Layer 3 of a small transformer language model trained on English Wikipedia (14 layers, counted from 0, width 64).
A neuron's activation on a vector x is SiLU(gate . x) times (in . x), where the dot is the dot product.
The model reads these tokens: "s" " after" " " "1" "8" " years" " of" " operation" "." "\n" "\n"

The vector x that enters this layer's MLP at each token. A number n stands for n times 0.0032.
0 "s": 161 -6 -178 64 -100 65 -211 -88 -93 -207 218 82 56 -6 59 24 -1 -304 81 -57 -110 199 -92 55 -108 -88 -72 -51 -119 44 -51 144 -56 136 65 84 264 -19 -197 2 62 -15 -90 -258 271 -107 -50 139 84 33 -243 113 117 -217 -207 -123 -164 173 -99 55 25 -61 -163 -234
1 " after": -204 114 39 -126 -52 199 -206 23 44 -130 69 -116 134 -313 -30 8 199 -27 -98 88 -89 -135 -35 -189 9 -241 98 43 65 2 173 49 -150 -67 258 6 -86 -24 220 176 106 102 103 17 32 -100 -142 119 -50 46 236 -66 138 35 -120 165 -168 -123 68 118 -156 -83 -116 -149
2 " ": -75 41 -121 -60 -47 -41 94 4 -143 -199 -8 -10 261 -67 117 132 -73 95 -55 -158 -28 56 -8 -56 -43 -204 -54 -212 18 -23 -43 -68 -151 -52 3 211 -285 -11 87 73 44 -7 117 59 66 93 72 -100 406 -62 -30 54 120 20 -137 -81 294 42 15 -69 -237 67 67 78
3 "1": 209 -30 -41 56 -206 -113 35 -104 -70 133 130 33 98 -473 22 144 -137 48 57 -25 17 90 64 222 18 39 11 -23 -52 -119 309 -65 77 -150 47 180 -140 19 126 190 7 62 -24 -16 -34 80 42 163 168 87 164 -41 237 37 -173 -41 141 321 19 -49 -20 -16 90 39
4 "8": 93 -212 76 -110 -286 -156 -14 20 136 79 149 -88 19 -349 93 22 -60 68 13 97 125 -150 -144 68 -11 85 12 219 -104 -14 124 171 -157 87 38 85 -114 64 31 204 -1 -82 -170 -145 25 30 -60 85 99 -303 106 -62 -71 -92 -167 -86 273 -16 -77 -167 -175 0 -173 -28
5 " years": 45 -172 48 -206 131 -163 -112 222 -183 -201 14 60 52 -128 23 90 -4 106 -55 183 -54 152 58 -289 -52 66 -85 116 74 -14 31 46 -111 -190 3 -37 -41 -105 -113 88 -91 132 -16 96 191 -316 -76 261 -60 124 98 129 -53 -49 -202 -173 -46 -79 42 100 -49 235 136 -9
6 " of": -114 178 -79 -88 -104 143 -134 36 181 -38 187 -169 302 -62 205 0 73 141 -133 126 -104 -54 -96 200 -11 -163 17 -62 -8 -133 -35 2 -218 -55 116 -6 -163 43 -43 -91 70 29 57 -376 118 -156 -160 5 -24 4 -67 245 109 89 53 188 -120 21 107 129 21 77 -204 88
7 " operation": 119 -45 61 -94 33 0 26 69 -17 -64 -29 -10 367 -59 257 15 18 -5 68 151 79 -181 182 -103 52 109 47 50 107 144 -39 166 24 -144 -131 135 109 -46 -211 173 0 37 147 269 -8 -312 -137 109 -140 7 -62 -17 5 102 -132 18 -173 76 -46 -49 -192 -6 -23 -101
8 ".": -51 -31 144 -63 -85 -13 258 47 144 35 104 50 150 -118 -86 4 145 -6 -138 -98 -106 2 7 55 -61 41 53 82 -11 13 122 84 -300 -100 410 345 -26 -19 -120 -97 -78 -148 41 -48 110 -194 19 12 -29 74 -50 35 -36 41 -43 160 -79 -136 103 -257 48 -30 280 43
9 "\n": 62 67 66 80 -142 65 -88 63 -38 -87 80 -95 165 -108 22 -101 -86 111 -11 5 72 57 -49 39 -123 -242 32 -56 28 140 -86 -6 -109 32 -92 269 -435 20 -57 -52 102 6 -59 -75 191 -347 108 -69 -33 40 9 -122 66 136 11 -103 28 -41 15 -103 31 -43 245 200
10 "\n": 61 63 61 75 -139 77 -90 69 -37 -88 88 -96 166 -108 24 -100 -80 118 -10 6 73 61 -51 44 -115 -246 14 -56 22 136 -83 -7 -108 34 -99 270 -434 23 -47 -50 97 5 -63 -74 203 -345 105 -71 -21 52 4 -121 72 139 2 -99 30 -37 19 -100 36 -40 246 207

Each question shows the input weights of one neuron of the MLP. A number n stands for n times 0.0023.

n67 gate: 19 15 26 -82 -69 34 -66 11 169 127 78 -101 -217 68 -94 35 25 147 57 -134 96 -15 59 206 130 -9 37 -18 -91 -104 59 27 -111 270 -178 -56 -32 125 90 -26 67 228 -16 184 -347 180 -194 -61 -3 19 106 -97 -5 -216 27 -274 27 128 -16 56 -7 -68 183 186
n67 in: 40 -25 146 -96 -105 -17 -141 145 -14 -148 115 37 55 110 40 28 -92 -75 -113 -295 -2 158 20 -53 179 -61 80 -136 140 -42 5 105 -90 173 -107 -79 -57 5 17 9 23 9 3 -123 13 157 41 -132 27 -35 26 232 19 -67 -34 -83 -137 55 -55 138 -121 -172 -46 -30
It fires most on token 8 "."

n143 gate: 216 19 -51 -77 239 228 -22 243 98 222 -75 -137 63 -158 -93 113 -20 1 38 -57 -59 -23 65 172 -2 5 -133 73 -36 -186 -41 187 -77 34 -25 118 54 -70 -141 155 -69 145 -163 -15 106 -99 -127 126 -189 73 59 52 -55 -134 214 128 95 41 -68 -85 -261 -94 20 -12
n143 in: -114 96 143 111 -8 -7 88 45 -138 -153 -13 -68 -13 -113 54 64 -122 86 99 -76 -79 20 60 -49 149 129 -82 88 53 -57 62 22 -64 212 51 -51 -22 26 -83 51 -19 -119 35 -166 27 41 113 -146 1 -153 24 184 86 39 -48 75 108 168 -52 41 -127 -117 176 19
On which three tokens does it fire most, strongest first? 4 "8", 3 "1", 8 "."

n127 gate: 57 180 143 50 195 196 -13 -31 -3 -44 -95 107 5 -104 186 56 -69 118 134 41 104 168 -94 35 117 116 41 237 139 -129 62 -116 8 -176 -214 -189 -57 -62 -57 -66 36 -21 -119 9 58 -45 102 -84 -289 30 59 171 -55 -145 102 12 -131 -94 154 -30 18 0 59 102
n127 in: 39 206 11 25 -52 -20 236 47 1 -49 68 -33 -25 60 -211 115 -25 -34 -51 112 74 74 32 -165 -164 -9 20 175 70 -180 184 -156 -3 -58 -186 -95 68 -31 108 -21 -51 21 164 111 -33 -91 95 45 136 28 -7 -157 90 30 -43 -23 -87 -53 -8 -1 -65 153 -87 -37
It fires most on token 5 " years"

n175 gate: 164 -20 7 -53 104 -62 24 191 221 87 -204 -5 15 -97 -56 73 -29 -52 -54 108 125 -146 118 209 -34 76 -2 -98 41 10 -88 58 -99 7 27 -173 -111 -95 -113 -109 -21 251 117 -32 31 58 132 137 -19 -136 234 65 -40 58 121 109 -22 58 -206 -197 -75 124 79 14
n175 in: -3 -93 -62 -85 -10 -161 163 -90 -100 85 138 9 -15 -83 73 79 22 -113 -77 -46 -132 -37 -74 81 -47 20 -78 123 121 -31 186 -83 -167 -37 -62 122 -28 70 16 124 39 -128 -48 -141 -154 37 -120 52 174 10 2 -109 -96 69 181 116 -59 27 -59 9 126 139 21 112
It fires most on token 4 "8"

n188 gate: -89 153 63 10 -74 -62 16 263 -204 252 -15 18 -71 -65 -6 178 201 93 27 -21 -48 110 134 373 72 63 78 -11 25 -45 73 -233 163 88 -27 44 77 -146 33 -174 -43 -74 -20 -64 11 -46 59 -78 -153 71 -15 41 164 59 109 105 160 145 89 96 36 26 3 199
n188 in: -13 65 18 11 29 12 52 28 -128 -143 354 -9 -21 -93 -258 -4 -4 -70 -67 -87 -30 -156 -158 7 65 64 145 2 -156 -19 8 76 1 -11 121 -145 -30 41 5 7 34 -76 115 -184 55 -259 83 53 65 -49 18 80 -10 42 -29 175 -35 144 -335 8 -25 56 173 45
It fires most on token 3 "1"

n157 gate: 161 93 -98 28 96 -9 -26 -39 -265 -53 90 -190 -29 167 -40 -152 -19 -122 71 -63 -12 146 -22 -169 -140 16 -149 21 160 25 -146 27 86 86 41 -276 -180 114 40 152 -106 -36 -170 -298 6 109 -40 -120 4 -53 -111 167 -57 -219 -39 26 9 -20 66 140 70 39 25 53
n157 in: 54 18 28 138 -21 -235 -261 50 39 118 66 -71 70 72 -221 -4 12 60 40 -12 -110 -90 95 61 -104 43 -37 58 -53 149 -67 -116 105 -7 -104 34 21 -93 -84 31 53 -90 2 25 -264 144 -57 -26 -68 -46 -46 68 -69 -84 68 80 11 43 -42 51 -106 -87 56 171
It fires most on token 1 " after"

n176 gate: -14 -127 -146 -71 32 23 140 63 19 28 -96 99 -13 27 54 -84 -196 208 120 -61 175 115 -105 136 -81 -50 -103 -43 -44 20 -24 36 13 35 -254 -109 -18 -10 78 12 13 -32 -20 109 49 -7 -119 -233 -212 21 78 138 -119 -341 84 61 31 -39 -58 -134 59 -26 12 169
n176 in: -120 101 -227 -62 -21 53 -15 -190 25 -168 141 -103 -137 -19 -92 118 113 -6 -71 141 -18 148 -108 24 -50 -91 81 -10 132 -89 7 -117 -120 -12 188 41 -133 -276 -90 -103 93 -88 -161 46 70 78 20 173 61 -199 -68 17 62 -31 -76 23 -113 100 7 -67 -19 18 1 -180
On which token does it fire most, and how strongly? 7 " operation", at about 0.23

n38 gate: 130 56 125 -45 21 10 121 -169 -249 80 -81 76 5 -84 78 -46 203 127 -71 -51 5 185 102 -97 -147 139 -241 96 23 7 298 66 153 32 45 -252 -233 78 -23 29 -4 -177 -44 21 -164 -24 86 6 -160 -32 -171 61 188 -53 92 -9 173 23 131 85 140 64 -56 167
n38 in: 31 82 -122 100 -147 -77 -31 156 -41 58 92 63 -146 207 -67 -75 17 24 141 -50 -28 53 43 293 -29 9 -13 -39 13 -20 -54 74 41 108 -167 287 70 80 69 -176 -157 52 41 139 99 212 -71 -48 -66 -33 52 140 -52 11 -88 111 -73 17 9 -24 -144 58 139 6
It fires most on token 1 " after"